Layer 2 of a small transformer language model trained on English Wikipedia (10 layers, counted from 0, width 96). Numbers have three digits each and are written without spaces.
A neuron's activation on a vector x is GELU(gate . x) times (in . x), where the dot is the dot product.

Input weights of the MLP neurons that the questions are about. A number n stands for (n - 500) times 0.0012.
n12 gate: 345596660634576324647625435583285670633552605409423625672687554296454563493458792514535447496457493400511557518546430533621256440778588507547332470346324511748619154474454412547638446475360365219406377620591431532465413544543694415372518478559406591425367489360463577775400434551511479540
n15 gate: 280411476532426583613362714598496500503525699726544452458500503313339378493555621459504383482359500572552425676541536493503551569540551456549171460520504606594744535437524544210408371580514238380317590518500430593117475482524413368572650333461360530289500424418635425446622443700524598462
n34 gate: 534510372623547548564546791365190514497507333379414476561448753667507413571220551456331628276611386359530604454493370580490435369511463556370607504427559319374533608434463457292614592591545417418517479493355484601547372569375461524480228411552521259351496439455372737577507372593540417374
n38 gate: 557566617537425426574565468496317464582631607475452676429656653535507551489476623412450437443251464562444472541409493319662304552789420442557536540362525497217445349443458455496608521697515107459476838554374473584608604640465684500490707443391368545342481656594520660351682486539240610504
n46 gate: 494428534706419598420611363341314621532575606397509396396383433435450520572494302440384636481365429471374434618478588724450478540427553549484568474670552497294342717246400625401674446636513558318630464423706497416581551494415246484553461456539510503582470633461601380590637677494540531646
n49 gate: 702458449697630183410638538457175500392546539712565574452496436452471519678591507370576394508559717423670691606226385477485065263547357478462489628525496393478456370413309651365674673478359599547446558647606619526349542587507504584533416500634526384541698500367619607489492473470515554145
n66 gate: 447517365596675619556256427580604555523544517460339401497561473474673432407672480211496608648480365630497565610457599205516642710600510222537466421652402568490739378655366708520668360526449470500677589423557478291578413490566565578529514447514437471592363381442572415516544587490519349517
n97 gate: 346434565654511397283455550507601526482588322359618217390544561521743398389420412532561250576613504555496514660518577285574657533668622624486305293639402486454361539706426542618366532691624591816670463691533448451447482583486367547563445593434486400291277482533667416497727301565524614479
n104 gate: 643504578602770507550656493595633699380519504467401558464649386454500556851446594457917496430428448843522644607493605515449364542523550683430285368511455435598713645315382353537426493616537322420585447773485549536633297348391629418457354493526584394569504558589450350350586604342625546416
n106 gate: 468417399348463427548293387383500327654550668585524385510436679558455360449445673535421599734375493623445576411285478453483543573599428733479425239347357624486807490631538589672475377545360500547561275390365375497665535372500515389452281598522574385497356339564472496466597443560336242328
n108 gate: 490670443374472305632484384579433391480260455587603323763513457490539483527574359484226503497412507585578620542539616453673366517597451497477433390561584571286523549497461581729567540378466530342654387433607455507094584460500370517507361407595427506438573206412639605468401383576455564437
n114 gate: 476240577514529490591329395399231607524518392482359414203507552609298422568531555421466591637455877464544238500534279422545531590638364477590416486483404548358348424493415585656377566428511352514651471507201487456347521465531637684391390479504497715435445410553488532419439683639581594535
n121 gate: 593466203595294447528570490517290663592473445463388329553311705396360503544545359412322562480480298299778451503389633554431541545396296408460493514452324539655461415440532496507473520536416507455455647467507666510468336544539459726572768312408553516411678490345477493468677550410516545427
n153 gate: 521588566359424497482377438589472592404138504521440503609507586641537366294523571673437640476592441567283770487476782311534666646525715546479660411477486301380457480437480380414507338578563319450477642431444335416614635351377557574561525281486738573388413490500512658463620528528333497397
n159 gate: 438350674638552370432545562575450372553611506541566500441484497360243439478512426331627480541509630510558671461303391557497532545396378446388544500297335622308497383509537368590456534710459560516609590538601718479424396563590703398525389332347631626525645525494620573570401497734503557460
n185 gate: 542387431497626607393665431347524528381460547385486524494604551640594466478433515589539463361671315500417591416618721622680540543553401552497536562526396503411561577406658452458291803589607582491271688618503658406500485618506429408509469601460410532358399524512565546596432491452637364434
n204 gate: 500782343701524546667365583510607514523588497419513237599341616318402704514562336408628368550641497404366451548398319602369605558410630452646483352368453305368658549674419521424627550563761604469513558537601532441520684530493558470585419364551483413592630517372330378672452443453487394503
n206 gate: 465353345392389455507734380482673450594579602585340587423693560493648277315507548347605288581452475363431490336566331346476607485431462470535560544285350490521377389422734385563698479611604781518459663309468638510562408489399562439452349566644461503365382245693317525459345447345517547591
n216 gate: 557609674504530511522623461643440674679507548296681700377565511417385500682448584413515371714615851558545424431392485594601289617412555391429504266473496531619418437514441122680514677283421672467568547425557619490521404372346628622476370567460539623329612683428592551421482675376497524437
n240 gate: 450793503410418282525402672819283372527507643418816423564654372401457428594516420706464416476487462528444470382693617318540629430447477565605612664418438421346654563619655350574289584567490442357432399436527471602573480585567486593404417520517534536410521222558431634411538520568536464540
n249 gate: 550577569511564560653421446504457544700321441334535745482467400552458408434608616539627463612433609647810356465624595409645383648500503469414583463667416630504278489489486368421283543532409420693403470493496466440353478634330504547482701397456511476305500714500744588629460569647371638036
n252 gate: 544619618679514483700648531703373244718549720393341510439674483450584591525620503439581521645517483275503610440534500448503496157319410487633486542527497423714523551421463157490335510398396503677536518669559569339614645355453624528513406456724541490561392418552256521413493590507480408514
n255 gate: 205485624542205581608496478362648560691662274522714489478358666442623534648691685427346654790456534712569467375529356665591629599558647305374549508482725623551625540656431480762615482434643530412354317470534482428608463507485550620551715257583578532649512566399370564543508623500475582574
n12 in: 556487440564531389665335358483397554365732473517344471677520503587587483320429536624535545380451533530558339436675395537607415357692436475573650592279363506490535363294371563563547645392403337401545340646453573461368247696546582544312258487604342455555736572503466453532595450576503551477
n15 in: 311455368694183412693605661513549591472496771796399428221357512312326455446516476480453232366389394521603512586631492672472518517458433454552488637676561354504691385423630330247524484420525313450224749723431519567425504601269392336405615324447242411337403580373756594618442512492492655688
n34 in: 534465157441446530614408605401456448665611303503575426571479530543433666497444473631427592278453431472413347539704441759503511605436560484324390384441434500382322771568507651490575649732282232433651406520497373334420415432513528452710535328642537454517532493428508573457410644544497536551
n38 in: 504592583566345404477597414466428474393716467507448884454584679461468456552479627287488425366408344596348637462479522449518468645623462521640769559389540366283448426453468458496565590745504515195448807518380521620697594558454834292511423496445310455426504557453447595413592515302434587346
n46 in: 482463294525593658462367693633392331378578383441267570603391555705314541723470515443497551482410444522461688521765478609518346541529568603518481342461332593461539584509452639649414482440425540544535645595522755401425537623527538397482500491385549615509477467571587497476681580463518479570
n49 in: 539489602605701321415493472555472594616424335511370461528471496531528695398483524636432426646552493587396438517364627543549460599640376510539300672596446448377390622336348519443340592637799482617329759692400605417351689625511631280427363570692500469493668465802608670452583414532627712370
n66 in: 392379601439306555467456490402384571413681543514177538296550549650514593586378407476470464423551595547346374500548318550369410255515751393291511543395638476268419397437520389625314629597607525453561536426493510551507338838427439269531561635411660392555408472663318361415554578587636493444
n97 in: 549496410655470265470402459555438291313204530232445456484695773460472592231452532685434504632576686479452532508440550359878569563602699676488430618302479676613286544455524470496681639613787682602614614553603273556372356401658546380725754463375365429508509386575495204719558347512528551467
n104 in: 491298695875523478592343544655500577439500641393602552352746509470543217450637643478684468376305411270626517184370667415509456373093410373500598505355164758574470622469380551258571628517209175304589541465482449573444646460504673536509334610635641504483676553571290379693194522601466636776
n106 in: 305451605381375500718556609667271592535582354710522535417399433509629569345431402563651674387733380595560415407405457536503615397453459666564542563596516553379503408571641483455574510424415532576395612281387605619594610549684480484418513548526484395585591462624278680459418717529534617340
n108 in: 485580546746437580337549494597545442515687553436642361414555440392462528454675370388481578551476649411512673471485583689394231543594599471572451342424470474390555355636562475617573320571280488516430321428706425462614615455521584466497476422497695338583421500509514463579436497581547624610
n114 in: 379322477417511433581474299462433761607770434398442487570394483510385359645431662414550552740381680249546339461682349418427568524577467629701527569653517526377347378544421695500399587463630432406601372456361574421533480449417548623434322520411446675371475453633568493379442486547673342360
n121 in: 607400409533599519333481536723510590396609705687522577339474516465404596574598609558399364549490520343554417642455430358391515487493478547321405617257841433626544234441538548513543575500639500605544500503464438653284746667439520543570417413367500412478606494266456454383560615575440569526
n153 in: 387639453454334452466497319550325388503414447451547631458533407553592411510506773446479403565557788281500519447624612520446656450527707608477464560588490434580625631650585660510633468423592308480647517468582385652591376435631750467570533555490410373525425538425383540443553347313290699494
n159 in: 464377431497692409405475418652500427513630773477453481581431422481283334346497513420584459510490553436522679516291400550372361567554446559497586493228490398416623484549494469536379617681351625568607560575572747535468595464587746397225420494320611484571620545576526503452293375663519403584
n185 in: 354613428319442490599550474588520470604400554319535403568285364497535487383548571461399232365362325340602640557609537523487500365412532572568477308740560452552399433671503490295408389542712546416509621497454416363704605484529685652404679532560699409542332549626589487649537345542453582588
n204 in: 343577415349376438421658487541694701435647510246715510497752477586452547642459610368514463398558473567603497649564534517474765395578484403471364389433633510620668339503446611428477614532597093503535561480434428474382609592513456427423560432413556607397393640517567280500594417510490588409
n206 in: 696486257590363402368507454402556443448479620674364608639586430620524414449575431341790716546604450468320473364459626629438484398325473446381741641643618428451408431486809430546542710583736628515422507398337581521517242365521598425548504636382496547580367514518611547360475525226503476399
n216 in: 412698473594581685434738426628535586609615631528527528703532612579552561482473628618379353699642532453323483483472403453358599584603414595419525268548504252434305635564562281546617493389425575526701558312578689503404674369430674658528407612457592578444396465504536590332713749370356626630
n240 in: 434463528456497520545367572555222584484691500417579461719410668381561540429439506455627726414581587595403632111477513497558559599592423582523540425618373439458707542391423503572649599510416517589580314616663393658558334463598283651516466490524615516578410310550362342583567633572503402382
n249 in: 590582481493601350802491323563594513478421613374503516459383420462469549404628588551469547568339471638863503344535710464658388447530697506603529364394471682656425633503531405414519385510493571547441487516523494412469371555300626572500565589448381500380429372412718585647392471654556457273
n252 in: 252544491503483526538456615609362651640293453573465406461547340490471507385695600500668497342384762231391545344452550573381548730486395553241434399494543391438576452536465524471391575497487411493456581569344481484273480586348392227484457344457425399532479513493407420455560546241643456562
n255 in: 607451368393597312527546533750474489345470723608489658482515415475504220378572376522413597440387560416518464716708538149390475672558486774719421561651447602702532226601362645334463433471587421473529515616418568685529638451544580323533545766511307546452363375440546489695272455548565479367

Each question shows a token from some text and the vector x that enters the MLP there. A number n stands for (n - 500) times 0.0097.

"ic": 441438600520751506366455403341282425458445525360473540527454510433475402385356437458382394445493528230395551419396230571607611514470531675521564584493469575503351594275437511476337540401464625381479569300545546620784713411475428446472424497381506409460256442567623474435440672456556562650
Which three neurons fire most, strongest first? n114, n185, n46

"O": 382397375357582552717385517524528498621433616301351497455485542393607477363477502350453504626503481503556570523576643470557700449522539385402726572546529411421572484338483485676452649568613557374647490552668409372477482594498341490508611586607558314439415602447665510390440614397524238407
Which of these neurons fires most? n66

"e": 612482479355489413623472339587512479325657588521786496353423463509540334333517516406350506579602535413474525435429497487588645506520576520586560587365580628460527399626454440539408603451560608443454440539525349564778297487581506503622436424571433282847659676492672521590539691529569406578
Which three neurons fire most, strongest first? n255, n106, n240

"v": 484465428449493393633572494656525519434553525373481516552439395444585571428420644536484501367451606463486525463558362535615605480567484549617413447479507478482560533454555616485580651475416631379462337580798570717584631323460526470580482453422618457551809643353774706451563418604494314760
Which of these neurons fires most? n12

"a": 376448782373632386516534675651559549460515486325772540442519452505551518327420522530242519573533611376441366538493354435687664619476538619511602575393553718656602412429476444424454670487562558443407530669554403476726659384437495459452450437492410568619516536564681604511461393415548377525
The most active neuron and its activation: n255, at about 3.8

"ual ": 582362574512529729475390209561424364503442409435545550525467610452503537354432517352441468526498488295544567361462314498478649516435433502693576532398537299656410568417526445377488747481364489369475504491623679457464469405609509480482452605675461510396516362503613347313397331500543344611
Which of these neurons fires most? n114

"ef": 508399451510591469560473460785601515525519623231634567442384532476554338278375509587392401553501524536491554473557495471555684505599410545557575676486605734384581584611605521560446395449641604400555522602550528467547259517614445610532388539646511474596518408579680564518719402518468364762
The most active neuron and its activation: n97, at about 6.7

"o": 458511600332601446550576570512579386457496577418698518326471422347393422389323421433425512547557567340417632387440463468548666486463675431671393593478513379480545494434658511564487623633582593374437544606594485557738623424486483497526311481477413555656406510431750739402581590505481414522
The most active neuron and its activation: n159, at about 2.6

"ound": 610408547467748423506598417349484361587475486437535637614440413453370491554456446518271472542378498412486561489496379535434633523636443421662468560428616573592378484346458497482395549396366529321515697401464418538424539473515315439318600458495529472593625691673705470519530386441353457470
The most active neuron and its activation: n49, at about 1.5

"al": 554481559429506424583581650488600673410516579423524517580502595305399424250462522474406414553619541537436533496390584546588675576416620596565632518456574468447599454421729641479452659324449630466560496449649413166804559474460554555303476444556470341586578587596730424431488587633375375601
Which of these neurons fires most? n185

"en": 507584448508584295594645526423496627518599490418579596488412373640479368381349528503345480491507457302492361378553556516603575479490613463402625607409528466349427507429572785474339598389322519538407493443631418456497557412582567398516482447587583411688578541656723538509503514471480167565
Which of these neurons fires most? n34

"an ": 489512514315606378713464429274574470458457562556401590450520477490407513451596567466383447582490500742502526422443393494622745576397496424587711469461480389648398476435551538434643448368490543385407412584561520473719576415596572357762416565689494559156510362550613576481426366493525293627
The most active neuron and its activation: n255, at about 0.59

"qu": 366457427501478310540620606749521421351598560277705527498349530395482453473451498414435442521622542228438524478510518459560720536664514662678428566554570327494475530367473492445418562324633611580573503538439425539530410434386526605678416515540451569527372619569690685533491375385503365734
The most active neuron and its activation: n97, at about 6.6

"is ": 468520599422468532491768420541494490511502401388561602565466566469483622455358639451401442612554486596443378427485573465640652639455618467635553547521408330717308645399608545321409583578579550508507418544460490498530385606368359385770464520523464391475626489656635587439592451580402246526
Which of these neurons fires most? n97

"based ": 557481528336545494499542362463556547661534431386519602626376554500358489574416567283370580609562433332543531353456606507713558684642461495544460385547512051419339560336550567495436617560380377361598496568559561532532437573552407493436430554666463474556663412565641446371515278458443592522
The most active neuron and its activation: n38, at about 3.2

"as": 514538710309646379597495526696560554448410373474568594497499610546462492443287477475384467482578587420533446552509514447716639583542652585540446526466609228400670362498550569511365744454426478371466382620534339383585431448481526505355437543602609372418635658439624567450437504360326376641
The most active neuron and its activation: n153, at about 3.3

"| ": 476560553464454519471490330495303567453493432380414438525607476410452521395591455542438482381446360504614515456343783529521760454480530656695478625505439361616537466280693534446572688544441561474509326468454620506420583583468619568333544543662512432619559346455725546548335556496634484553
Which three neurons fire most, strongest first? n12, n240, n185

"il ": 392413501421443522605423414706510472582405552537482645593478488497388497243511490304485379678543483477467485434497344407478646482445540472825422436501450245559465523331567399328657626640352480418426538519587649432571485456490407442517514516648449509536463432676686583280495495481466511555
Which of these neurons fires most? n15

"n": 490495513431579388639446461575463444446628511452326515585467509298533407556468583619453393501494552621475408394556516437589643514583498427515609585625672357618598590387391621513361593534477344529480578396710621311555490357389414471448394367731356418571552574495681724306399519541535445585
Which of these neurons fires most? n15

"es": 564616744535657487559530482709656539443538434432608635539389538525407544411434452445427508431385531286460546502516545506706581451584536643583689461424592359496540523388562356441311610516472575430476569612663251575582368474482534444422272406600435386532485657454693566522508662460541259698
The most active neuron and its activation: n12, at about 2.1

".": 322637395514463539538472453764582420332491597344633529479499536345498447343473530454382597503441503280616598371371579554489647437537607629467648404411604425401303415368760398572482650503394406478485445529579481540407700498517424505410355537492443504536670482565806535495328535516521482510
Which two neurons fire most, strongest first? n108, n159

" ": 540575629512528556631353495659434420527472374510407554462434602414443491409500416396340454541480455606529402373643533442573745530484378493534639317548404482653503508200521476363599571516630699487490271575620624378587353455483468482545366561573621410563432587470679625622443341615623445527
Which of these neurons fires most? n249

"an": 569421436505674335681525561310490556563560568437519602355488391416393326530501531382444486415490536586394411483456521440594565485486602526383726666487567400489551437325515449461431493413420574371427375513584559271606419382623603424362346404517575551407631386515787490499508542474433472686
Which of these neurons fires most? n159

"W": 582450383361524555752364634649608517398459656168416522583594594383535469463489549437423519614420578278551556507455545477542717406439465512468548474581486298415335508339437416705449543662561448403543377401640495431416502466421472451510582529709582508554328628430671644570488665317552375539
Which of these neurons fires most? n216

"ou": 392497457600488425608590667394419373528504568458436565407358467375471465262450528441418488393504552041469513481495499539584622522522645392465560576581523768559519568515499447547432772134441528419514445587533474363617415383435579601304404519377513538582350486570780368508466423358343348478
The most active neuron and its activation: n252, at about 2.9

"y": 560650512484553571539616515638577545453513719440461425445487527549555532349488432464391466536596527388378504510485571452471656569410550606531604628498611393469441536399455571584427503331288557257478472567439432421507407380471587540576231514608467509676322664530801386495446457474346645505
The most active neuron and its activation: n216, at about 2.3

"Col": 489425245525530554641523648468462539590517599328394595532439368594358477279377430426343436540557463332458519540523607592567712469484485541593450414479491306417468544263523440512370417375684471445622453334658551366546637549460420415212570528593489656513430734467676640485548697374388515429
Which three neurons fire most, strongest first? n46, n185, n216

"Co": 443513348478613454613531562522542475621535578230504417453559566511457446409384467320360534544590426510496477476624585575496729495519585538700422324402557492513376710318596460609430736517614455343490551459525523479538662542401332466503567420664537613659720597427631505557534676437514472527
Which of these neurons fires most? n204

". ": 425632462635495520545396440700590466487646577461608460434542500421404547493452501383338488520349420201574488484414218521611685517579437531477519362426607176522335392364731459513605617523710399494433425574609459561302456429476403494449331561562579386504509413685617529407321472526532408603
The most active neuron and its activation: n204, at about 3.1

"x ": 428453636510459501465447384628338524442532526353374556434358532536361534428522522501402604554455460247539418373560468407520654660531504484696601423456511355610294603428569350353447755559457523368488569435522755520483444425534619574697494437616565642344629469593658622503518540559522292602
Which three neurons fire most, strongest first? n114, n216, n159

"a ": 480591410492637531604410421473500638544451535485453478502474506599417630364623534399308413580552516557481475437417732464649660594408533555511674407338483170661417564276633491369625677494328628415519440638616547511649606441469535529580473601573388522376366423555637513392454304460472232565
Which of these neurons fires most? n216

"with": 575537210643489617495623500607572491591527527209491620601385542423408546372254489427322432451450457263484446353441554557542655622542533424423603487354515425529356432520644649597456638278484528393448452481615554430518213601598467588384479490570410350684346404613486611410590558421408584464
Which of these neurons fires most? n206

"te": 455525350586505475488530449255489505433597714283570437361421529567653479485365536388386393644565446141417472421470578463554705492562628494626461455382542407376413383510670546461489745365453427398463448542545367560656601409520543462376553369589470639538695622490704437670518429359571391603
Which two neurons fire most, strongest first? n204, n185

"|": 479471505364410571457451446533429431594387647466528473437580471509364572319494545432387618579507454129515453379420729381682754463533379545503423400439435597725429505438636635495612516416325494568444410475452401551410468637574406476333467666624344387494506273533636494550426607372526582603
Which two neurons fire most, strongest first? n106, n252

"to ": 547663569670423405527465481420620618583560453451563509443401548422443497122369497440483474490537467408447606352382565489690684560375537533586601438502508311596264398532520619380592571372433573513509492582519618603631552657600610442424628575613530443474394382614660620461481441577637339478
The most active neuron and its activation: n97, at about 2.6

"M": 464529447427652522649500624597660561437426695251371537527499502534509511497605518408357647584366558221534424489540565521562702413557484492521691433553489264312555548286580485603591578752532562499650424439595510564536563561468516501502599539730602541397439692412715652449472593451512346411
The most active neuron and its activation: n249, at about 2

"ol ": 491464497602440490619499399637460441474462468473576536598435499667465479360401534466447443497619400423448429385423483498600556512543409525763617467349339213578363562349646557404585625474318467347406490493664649540581480556662572517551409473589523498548521363681784516371501578494350468419
The most active neuron and its activation: n240, at about 2.8

"C": 479394543453591547603418531625591601471595600354466415563476608374536445449495580497406632583489625494508615480552626588616696385489425775613603423474497318424475596184428344576427686473555496417617564426538464493615754465474342472460576582624524447446532667344653454438449628459412316484
Which of these neurons fires most? n216

"\n": 523498509518381630570364322422520607345505532396546452539561448487546659412510535486322603336381337413504574360503335493580720480519503678475359570708518428550466544421588569495631549584381590469369476555547354473572562582516465586445437703487399308453669471484649476430318604367420513591
The most active neuron and its activation: n185, at about 0.99

"ab": 405500429442585401433507562571475544487464553524548682541321503402532400438357443466389374401631584655409578452568484512649614398487437648431452582467519217541531304510397453316458710401393574379364493544631331330610639460452568383542404482626665485672581597513648411563578411496355445485
Which two neurons fire most, strongest first? n49, n185